Layer 4 of a small transformer language model trained on English Wikipedia (12 layers, counted from 0, width 64).
A neuron's activation on a vector x is GELU(weights . x + bias), where the dot is the dot product.

Input weights of the MLP neurons that the questions are about. A number n stands for (n - 500) times 0.0023.
n10 (bias -0.202): 672 606 522 405 311 379 689 312 476 459 618 400 518 435 484 440 469 619 486 622 708 484 424 385 453 566 596 593 414 459 573 649 355 524 587 443 589 496 416 257 193 753 443 350 415 506 494 519 716 513 400 455 525 462 406 695 692 493 611 300 471 411 497 590
n12 (bias -0.147): 505 351 422 674 544 591 578 638 557 426 461 308 591 424 433 541 522 417 564 465 155 548 695 413 540 502 363 568 516 505 502 520 404 342 596 489 481 554 654 376 627 596 505 425 340 594 585 458 532 742 363 622 425 550 518 403 382 704 419 510 477 402 350 385
n15 (bias -0.238): 680 611 596 447 501 605 582 426 507 565 612 463 274 510 383 581 604 501 542 446 563 678 616 292 499 610 534 528 567 566 586 610 285 474 512 569 440 417 656 442 640 541 369 513 558 626 333 535 427 551 477 353 440 626 618 413 720 461 497 650 525 458 461 622
n16 (bias -0.291): 610 415 644 543 679 546 548 443 482 441 683 470 455 749 490 466 280 321 450 665 179 348 584 537 515 563 412 484 406 645 425 463 414 710 563 721 377 609 235 463 454 417 607 574 574 550 585 478 599 527 692 496 407 439 264 593 645 342 527 392 537 574 535 453
n17 (bias -0.265): 553 798 523 518 689 474 473 938 461 508 398 500 621 494 667 257 720 715 304 413 328 229 404 401 387 784 260 552 475 503 462 477 489 544 355 475 493 330 558 636 273 424 277 446 713 414 505 468 571 474 511 635 468 544 329 427 742 487 606 587 557 635 589 519
n21 (bias -0.191): 390 654 408 526 561 639 505 551 281 398 380 317 569 437 461 417 539 610 259 437 517 424 710 338 638 753 528 548 489 210 533 587 274 463 378 283 665 573 503 431 323 602 550 657 401 659 579 494 261 420 438 623 504 643 536 456 461 448 519 517 412 650 585 616
n22 (bias -0.280): 504 554 359 248 750 603 367 457 528 583 684 588 495 376 662 728 362 569 593 454 660 430 421 563 500 620 566 488 433 442 619 695 677 344 535 874 656 403 621 491 431 615 287 585 785 663 504 792 471 602 735 492 521 393 190 709 487 854 581 454 551 623 341 714
n26 (bias -0.306): 442 472 553 596 582 551 343 566 500 967 317 338 564 553 587 446 494 545 415 460 544 558 743 745 486 517 755 660 586 566 347 469 466 556 569 370 495 415 605 539 739 494 319 285 296 679 480 609 714 608 460 565 416 554 500 219 360 465 467 533 589 233 531 324
n53 (bias -0.185): 403 565 487 521 282 579 466 352 489 672 451 639 455 444 491 497 152 396 279 412 593 635 596 344 684 338 608 308 447 255 248 705 580 441 578 523 408 427 447 370 527 249 740 322 569 550 653 593 463 560 393 552 497 561 474 283 410 516 540 393 651 559 556 306
n54 (bias -0.253): 562 611 360 372 547 524 394 474 471 410 726 305 229 585 500 486 552 443 361 333 456 567 478 292 502 553 707 459 294 424 706 631 436 614 614 489 449 419 584 699 534 524 562 528 467 603 551 526 622 717 662 831 597 403 387 699 516 478 806 630 556 620 482 518
n56 (bias -0.165): 530 676 512 574 500 616 632 709 575 585 746 537 784 394 344 522 630 527 421 490 573 377 507 481 476 744 313 383 564 312 598 570 549 667 588 607 626 451 457 375 561 488 817 425 497 609 331 473 277 409 341 375 386 511 411 560 642 502 427 377 599 471 495 462
n63 (bias -0.049): 433 172 374 605 466 368 346 539 532 571 522 500 380 282 421 499 410 415 639 371 538 464 540 597 440 479 546 592 354 373 649 582 365 483 365 269 307 688 557 373 477 271 464 412 349 427 490 240 545 359 636 439 368 510 418 533 598 505 409 564 489 488 597 400
n84 (bias -0.171): 492 408 391 464 718 400 508 607 403 499 536 269 490 451 565 523 682 759 489 410 520 508 721 483 762 417 437 560 623 403 737 411 305 586 233 461 727 313 564 342 375 595 567 424 476 671 490 549 839 487 477 576 535 709 440 635 674 702 609 466 549 433 766 642
n98 (bias 0.008): 494 489 458 425 575 607 533 490 559 468 561 423 418 376 412 356 304 403 348 578 440 476 552 397 586 520 534 431 344 470 329 460 550 501 327 324 459 643 550 547 515 251 636 592 440 412 474 496 510 479 648 527 566 483 450 550 323 386 685 595 577 460 489 512
n138 (bias -0.257): 459 491 502 251 476 438 392 564 521 520 499 517 538 703 532 653 520 522 539 534 502 283 474 502 518 533 730 412 568 596 637 432 487 476 520 547 279 303 677 620 493 517 610 543 661 581 494 692 324 403 555 411 509 461 576 452 606 492 524 439 438 448 704 552
n148 (bias -0.036): 311 805 586 595 312 315 584 526 553 350 377 636 401 592 527 429 478 412 346 488 616 525 571 274 708 731 411 509 419 269 699 506 560 459 517 459 510 544 720 580 444 474 300 726 559 430 268 499 500 496 555 541 579 619 450 620 660 520 541 515 481 661 535 489
n151 (bias -0.230): 739 437 348 533 567 505 404 696 538 645 590 516 913 394 650 467 611 484 468 458 544 482 585 275 402 610 538 476 559 328 452 533 601 365 682 444 696 484 541 702 582 117 480 348 539 630 577 590 372 595 633 622 464 716 484 238 523 399 471 456 599 623 550 334
n186 (bias -0.184): 420 525 592 537 779 419 254 715 461 603 504 502 453 487 515 456 481 656 684 604 496 546 536 569 663 358 589 514 548 609 643 562 290 472 702 317 646 206 567 480 600 620 553 695 453 732 376 318 494 590 389 771 419 628 539 531 467 643 588 490 585 595 434 704
n191 (bias -0.054): 529 530 363 393 403 557 487 654 444 474 551 521 649 526 533 395 442 449 414 302 577 456 606 571 498 491 551 486 378 427 628 639 515 557 339 616 418 443 437 555 566 537 411 666 501 703 486 329 505 726 499 486 860 465 547 673 463 553 551 190 445 637 312 808
n192 (bias -0.243): 621 511 652 340 489 541 352 507 626 705 619 513 657 444 517 565 484 604 610 486 592 640 635 402 716 541 528 581 479 471 565 538 504 815 609 686 367 558 467 498 599 726 457 426 748 468 668 611 353 676 459 356 391 576 534 333 345 582 598 568 535 471 539 471
n201 (bias -0.229): 612 487 619 484 670 514 449 426 616 493 527 249 393 223 577 769 470 607 383 459 569 649 433 585 615 518 379 696 493 590 379 447 534 558 549 547 496 550 405 587 605 518 423 557 477 617 554 337 590 427 384 628 371 446 651 245 568 457 382 430 363 693 706 551
n204 (bias -0.152): 545 329 606 572 739 566 709 708 385 610 691 497 294 595 555 598 434 458 561 501 644 605 680 642 562 469 469 326 470 458 530 495 357 339 589 277 588 617 599 468 495 563 605 660 421 411 552 357 419 549 509 522 392 497 460 510 642 413 506 520 407 476 661 494
n221 (bias -0.272): 539 500 198 588 450 571 318 630 485 389 450 412 430 353 349 535 308 378 513 471 489 510 569 274 730 458 497 503 313 526 314 705 538 653 415 853 502 377 466 502 412 479 438 496 430 450 681 567 497 414 608 595 438 488 573 594 531 362 507 613 517 521 473 575
n226 (bias -0.190): 411 453 339 331 564 397 331 549 519 546 272 199 393 597 653 404 526 697 456 694 475 291 694 379 460 431 684 502 460 489 485 437 518 410 487 526 558 589 408 466 438 620 249 557 353 720 545 447 473 353 406 411 454 423 162 468 318 513 351 353 313 450 469 569
n233 (bias -0.039): 451 511 431 625 616 594 514 417 375 657 318 368 255 386 372 589 463 482 549 472 188 576 510 676 211 682 414 408 444 455 538 324 384 399 489 356 591 355 345 371 577 490 443 487 422 281 554 395 378 456 632 626 548 608 512 564 601 163 543 324 413 552 626 467
n251 (bias -0.135): 786 328 318 421 574 452 388 575 396 554 582 354 472 504 588 413 441 614 422 278 536 408 375 608 947 441 651 672 653 547 621 525 317 527 513 580 585 517 429 410 370 483 483 386 368 460 530 456 456 446 541 390 639 426 575 284 550 422 496 365 434 389 615 479
n255 (bias -0.110): 320 332 643 529 503 482 657 437 592 703 434 393 642 605 557 385 617 336 499 410 457 603 501 358 598 613 475 496 511 272 431 422 550 484 503 414 496 510 564 348 618 372 404 513 446 202 410 394 339 323 683 382 531 496 255 640 417 380 387 288 222 702 548 546

Each question shows a token from some text and the vector x that enters the MLP there. A number n stands for (n - 500) times 0.011.

"ish": 540 369 497 603 390 498 412 480 260 572 459 664 654 471 488 435 611 510 642 419 543 609 294 480 485 600 331 600 421 539 696 333 664 417 315 582 600 570 531 575 505 414 618 344 608 417 445 398 528 594 208 422 513 458 523 673 339 469 622 718 505 357 485 535
The neuron with the highest activation: n56

", where": 365 472 387 375 477 541 459 346 528 454 470 663 470 382 441 581 764 614 695 408 620 580 356 524 537 424 599 472 604 534 447 393 655 430 247 567 502 710 406 624 513 371 514 627 542 361 440 408 614 598 465 361 605 401 360 430 410 646 437 637 446 607 475 427
Which two neurons fire most, strongest first? n22, n63

"oc": 346 459 642 648 385 592 492 290 291 453 421 535 649 475 530 488 651 563 421 466 483 690 360 456 353 596 369 415 449 787 664 357 524 446 493 629 583 538 446 487 536 411 465 557 554 374 368 517 537 442 346 441 502 366 594 493 453 504 720 761 524 406 521 609
Which two neurons fire most, strongest first? n15, n233

"oy": 501 313 480 563 386 531 629 427 399 615 477 520 559 572 448 433 493 574 483 567 479 473 306 486 560 579 570 475 500 621 686 291 637 318 269 592 541 508 493 531 482 473 629 616 554 277 488 479 630 485 319 559 509 357 564 482 304 597 550 868 507 346 412 393
The most active neuron and its activation: n98, at about 2.4

"ul": 466 384 417 570 346 467 573 315 256 484 523 486 621 625 426 447 562 515 569 552 481 534 464 401 410 576 285 310 544 496 667 275 886 534 454 669 610 548 385 546 455 481 618 578 564 503 429 468 561 552 329 302 545 626 647 518 436 483 504 571 596 425 408 517
The neuron with the highest activation: n56

" District": 411 401 418 488 531 498 520 364 391 358 576 558 435 516 570 288 676 569 579 539 707 471 521 512 491 376 446 438 420 576 703 250 752 527 430 529 549 633 349 592 529 590 629 597 492 564 269 416 536 663 382 230 482 583 507 406 419 472 615 536 465 511 509 465
Which two neurons fire most, strongest first? n226, n191

" had": 457 462 585 459 548 592 368 387 481 500 395 598 557 454 535 453 560 439 591 466 542 484 234 483 465 470 543 421 650 453 381 627 716 292 365 522 449 612 374 598 683 589 563 567 394 211 545 570 606 655 510 349 502 499 295 537 348 532 553 657 557 428 598 377
The neuron with the highest activation: n98

" in the": 376 530 467 515 398 429 324 343 437 367 436 548 484 550 584 502 692 497 773 439 512 516 421 581 463 414 484 461 473 453 554 432 892 300 489 587 618 513 407 422 598 437 698 512 722 462 441 411 506 512 316 427 712 513 428 450 505 485 568 606 489 516 444 476
The most active neuron and its activation: n22, at about 1.6

"f": 502 389 572 611 453 510 342 454 244 485 487 677 461 406 298 468 677 431 567 426 554 598 468 480 494 512 497 423 563 646 358 331 719 549 457 644 495 605 318 483 451 493 656 784 557 427 615 557 562 670 305 418 410 352 463 474 519 397 458 815 449 510 274 579
The most active neuron and its activation: n221, at about 2.6

" called": 417 409 392 587 493 394 459 365 473 435 566 543 457 582 574 433 821 458 742 561 593 422 358 492 534 349 465 548 547 493 588 353 756 377 431 543 516 587 482 505 458 509 447 609 590 454 530 466 659 414 298 426 622 562 376 472 390 625 525 638 404 332 508 324
The neuron with the highest activation: n226

" by": 454 409 252 551 450 533 434 465 501 476 503 576 481 549 528 381 820 503 794 438 556 452 382 595 568 387 558 575 379 523 432 450 776 316 377 577 515 432 390 501 497 395 517 568 588 395 464 465 563 581 337 461 693 471 620 414 478 508 504 617 410 525 549 401
The neuron with the highest activation: n251

"ing": 475 324 430 638 413 539 459 339 458 436 445 690 532 593 449 494 614 612 727 449 473 491 315 595 504 555 516 548 362 505 669 316 637 481 317 619 545 621 385 556 440 460 628 534 535 317 416 472 528 562 142 602 592 461 449 337 515 509 617 666 594 418 469 460
The neuron with the highest activation: n63

"'": 397 297 603 711 460 416 495 441 407 572 411 425 612 460 463 519 727 534 616 571 397 620 370 517 545 463 588 446 464 608 641 361 531 328 487 599 428 271 473 486 424 508 466 667 546 525 462 377 540 600 273 484 556 600 563 440 361 518 633 795 440 405 447 374
Which three neurons fire most, strongest first? n186, n12, n26

" known as": 457 478 421 588 412 388 416 271 464 455 479 418 419 504 610 276 699 417 762 541 542 425 440 391 506 396 581 569 546 506 633 412 823 438 374 538 464 521 420 564 518 564 605 491 563 431 509 554 689 464 300 416 709 465 465 544 409 581 452 538 449 467 572 403
Which two neurons fire most, strongest first? n226, n84

"\n\n": 522 506 376 463 405 592 359 448 415 418 423 678 467 462 500 458 564 492 792 375 665 543 513 431 549 453 552 443 532 640 365 465 483 405 463 628 536 482 263 592 450 541 775 464 707 419 494 355 606 334 513 538 457 434 498 676 385 489 545 474 595 532 520 410
Which two neurons fire most, strongest first? n221, n53

" | B": 355 461 658 599 455 480 392 527 366 486 353 679 593 505 533 570 698 496 676 520 638 496 429 568 398 508 606 501 532 606 520 351 525 418 261 484 596 577 400 579 516 490 602 556 722 395 389 471 307 439 447 367 469 460 591 361 669 405 621 526 515 430 410 249
The most active neuron and its activation: n138, at about 2.7

" t": 359 288 548 679 479 569 395 430 198 454 501 840 418 448 638 442 736 625 400 480 489 471 446 650 504 532 458 592 501 724 428 340 618 357 559 574 524 531 496 566 607 423 589 631 571 440 405 419 529 412 211 343 609 548 491 551 611 468 514 612 466 466 310 394
The most active neuron and its activation: n17, at about 0.17

" trad": 412 398 412 576 477 387 625 393 394 524 545 612 593 565 425 421 608 498 642 560 505 481 286 485 360 417 501 634 512 522 544 315 723 334 577 495 594 663 333 477 393 451 577 554 532 445 431 409 676 474 423 205 471 658 420 526 534 647 695 686 512 378 300 483
The neuron with the highest activation: n10

"an": 579 324 498 631 277 424 617 426 239 508 517 552 628 619 342 305 516 483 569 463 434 506 341 445 515 486 435 540 489 613 354 331 670 364 373 703 525 492 493 602 445 602 691 640 499 465 394 569 536 589 290 547 610 553 502 446 351 605 570 696 517 418 599 476
The most active neuron and its activation: n12, at about 1.4

"h": 557 425 439 574 313 478 444 499 247 571 436 690 480 562 457 486 547 586 504 465 508 759 444 401 473 540 419 402 484 552 678 176 753 491 368 445 433 576 491 553 355 548 599 646 637 480 482 479 468 753 316 329 547 561 519 479 389 494 494 651 474 552 354 519
The neuron with the highest activation: n148

"om": 454 274 527 503 433 508 547 280 279 497 501 690 523 543 414 470 578 540 523 570 402 565 389 488 548 572 341 503 529 602 612 268 726 515 458 623 476 705 274 567 443 435 587 713 407 407 483 540 499 409 256 579 543 274 496 558 540 457 552 802 521 349 573 557
The most active neuron and its activation: n16, at about 2.4

"il": 543 370 603 400 340 503 541 397 214 450 555 516 495 549 305 534 697 591 410 511 469 507 367 514 377 568 283 437 510 628 536 269 739 461 479 615 582 633 308 429 493 614 586 606 422 426 546 497 655 503 348 462 618 413 532 415 486 465 619 805 553 502 387 572
The most active neuron and its activation: n10, at about 0.47

", and": 393 487 384 423 444 510 391 350 483 473 440 677 459 451 528 473 652 463 836 399 616 527 433 537 538 410 641 462 530 345 450 434 697 380 410 659 580 563 223 492 561 498 704 475 640 382 529 427 578 448 323 544 578 467 411 564 464 484 567 538 586 549 534 337
Which two neurons fire most, strongest first? n53, n22

" wh": 502 484 421 625 412 566 460 317 322 545 289 755 393 435 451 603 601 503 587 515 426 419 283 535 390 496 697 536 522 620 399 435 701 385 286 630 545 725 295 655 468 373 498 526 599 363 466 579 500 537 491 326 503 498 336 510 534 628 595 546 571 608 441 407
The neuron with the highest activation: n22

"ister": 599 318 425 571 429 587 596 347 351 575 481 549 546 485 391 419 493 482 564 487 483 353 225 623 489 528 536 441 468 601 669 326 724 484 426 672 592 518 291 547 457 488 618 539 552 336 250 426 723 488 309 527 570 375 649 499 394 534 664 721 498 432 553 476
Which two neurons fire most, strongest first? n251, n98

"n": 463 330 465 593 440 648 602 368 177 507 584 761 457 536 410 483 484 520 401 476 382 526 357 540 542 526 505 466 554 681 491 271 787 416 381 579 390 598 208 604 524 538 560 702 482 459 467 578 528 498 274 530 498 399 511 485 501 330 529 797 607 505 510 408
The neuron with the highest activation: n16

"ery": 396 515 475 525 427 517 374 356 509 429 457 632 521 387 450 442 608 491 722 459 573 568 470 594 557 443 638 431 429 458 540 393 543 363 439 575 680 574 176 504 481 529 825 458 751 404 431 387 535 362 317 570 574 522 520 466 377 518 590 604 628 500 523 368
The neuron with the highest activation: n53

" A": 403 341 469 607 320 562 387 394 310 482 327 523 558 474 582 420 584 526 594 543 587 523 479 477 391 369 540 500 489 658 777 394 682 521 422 513 493 566 579 602 600 466 560 603 641 528 398 414 326 633 314 203 542 586 457 543 559 409 564 556 564 397 538 515
The neuron with the highest activation: n138

" T": 440 306 526 566 419 650 434 448 219 486 359 696 519 359 461 442 623 543 551 541 520 600 466 532 522 535 573 598 464 745 615 507 729 538 387 474 491 635 543 543 544 540 620 644 630 467 378 454 410 472 419 152 505 489 467 336 525 412 449 700 592 383 361 270
Which three neurons fire most, strongest first? n63, n192, n15

" Association": 390 386 491 392 373 503 549 331 326 482 707 557 635 444 599 439 677 527 659 545 652 503 334 544 504 403 559 427 393 586 765 402 559 440 329 281 588 611 384 648 486 533 470 632 490 328 432 373 614 558 452 357 481 531 575 447 390 472 557 688 531 364 519 497
Which two neurons fire most, strongest first? n63, n204

"\n": 425 444 482 610 485 431 621 448 397 402 328 495 599 604 571 410 575 647 757 353 578 452 431 525 477 286 605 395 495 555 337 553 721 505 433 651 469 450 292 562 366 447 671 564 634 507 570 324 646 450 604 412 411 457 527 454 489 512 588 630 532 436 433 419
Which two neurons fire most, strongest first? n221, n53

"is": 443 192 492 533 400 541 551 360 351 486 397 479 765 518 409 455 629 503 437 597 420 527 391 455 542 410 466 588 460 576 608 415 659 438 435 638 656 449 443 580 436 483 429 598 641 376 439 418 610 421 283 559 529 541 680 415 388 459 633 866 533 405 601 440
The most active neuron and its activation: n84, at about 0.61

"c": 368 394 558 546 394 619 566 404 278 557 429 469 627 480 439 619 608 576 354 347 467 531 384 493 348 480 551 505 546 552 563 196 559 378 474 620 511 684 366 609 415 513 618 678 504 414 472 546 599 551 255 557 442 488 546 418 476 441 563 787 640 388 496 603
The neuron with the highest activation: n21

" into": 379 388 478 517 538 546 425 237 445 380 559 545 482 498 637 408 752 507 743 465 584 510 384 567 637 411 443 540 447 493 475 494 868 321 423 525 453 480 454 548 558 464 631 601 517 370 459 454 459 621 283 391 632 449 446 419 457 429 512 762 483 418 480 515
The neuron with the highest activation: n98

" more": 490 441 586 553 518 516 242 287 282 416 459 423 660 509 478 399 619 473 658 532 470 492 439 594 388 536 565 525 447 474 510 583 827 234 394 567 619 502 262 559 570 487 552 539 444 342 440 501 722 517 316 487 385 497 427 517 532 564 628 651 563 451 546 529
The neuron with the highest activation: n22

"r": 464 411 452 545 321 422 483 409 226 526 419 736 670 618 550 429 634 456 458 394 506 730 304 394 514 382 333 477 521 712 634 287 699 490 497 442 421 598 444 438 494 630 512 506 533 547 598 514 534 609 276 370 528 567 561 508 432 507 503 839 500 517 410 422
The neuron with the highest activation: n192

" C": 270 480 619 389 341 633 379 472 269 522 402 481 443 462 432 487 797 562 491 537 561 553 406 549 334 448 542 501 425 687 631 404 673 536 427 635 531 671 493 538 589 442 575 593 663 411 460 470 526 515 332 283 502 574 546 379 638 359 526 574 564 456 433 467
The neuron with the highest activation: n15

" joined": 449 443 470 603 449 433 460 461 323 507 559 753 438 483 630 331 727 362 773 549 640 413 341 577 507 436 442 600 543 391 502 379 753 387 491 594 623 613 375 500 474 478 623 572 602 389 407 430 546 539 361 431 585 470 282 485 315 575 566 609 399 404 494 421
The neuron with the highest activation: n255

", the": 311 487 595 523 423 393 389 313 486 521 325 539 489 480 577 536 736 562 752 453 528 570 376 635 362 348 568 496 579 468 560 443 845 332 423 514 488 581 533 442 448 524 485 530 643 425 353 428 618 536 423 326 570 538 418 424 423 563 596 615 484 540 493 451
Which three neurons fire most, strongest first? n22, n255, n63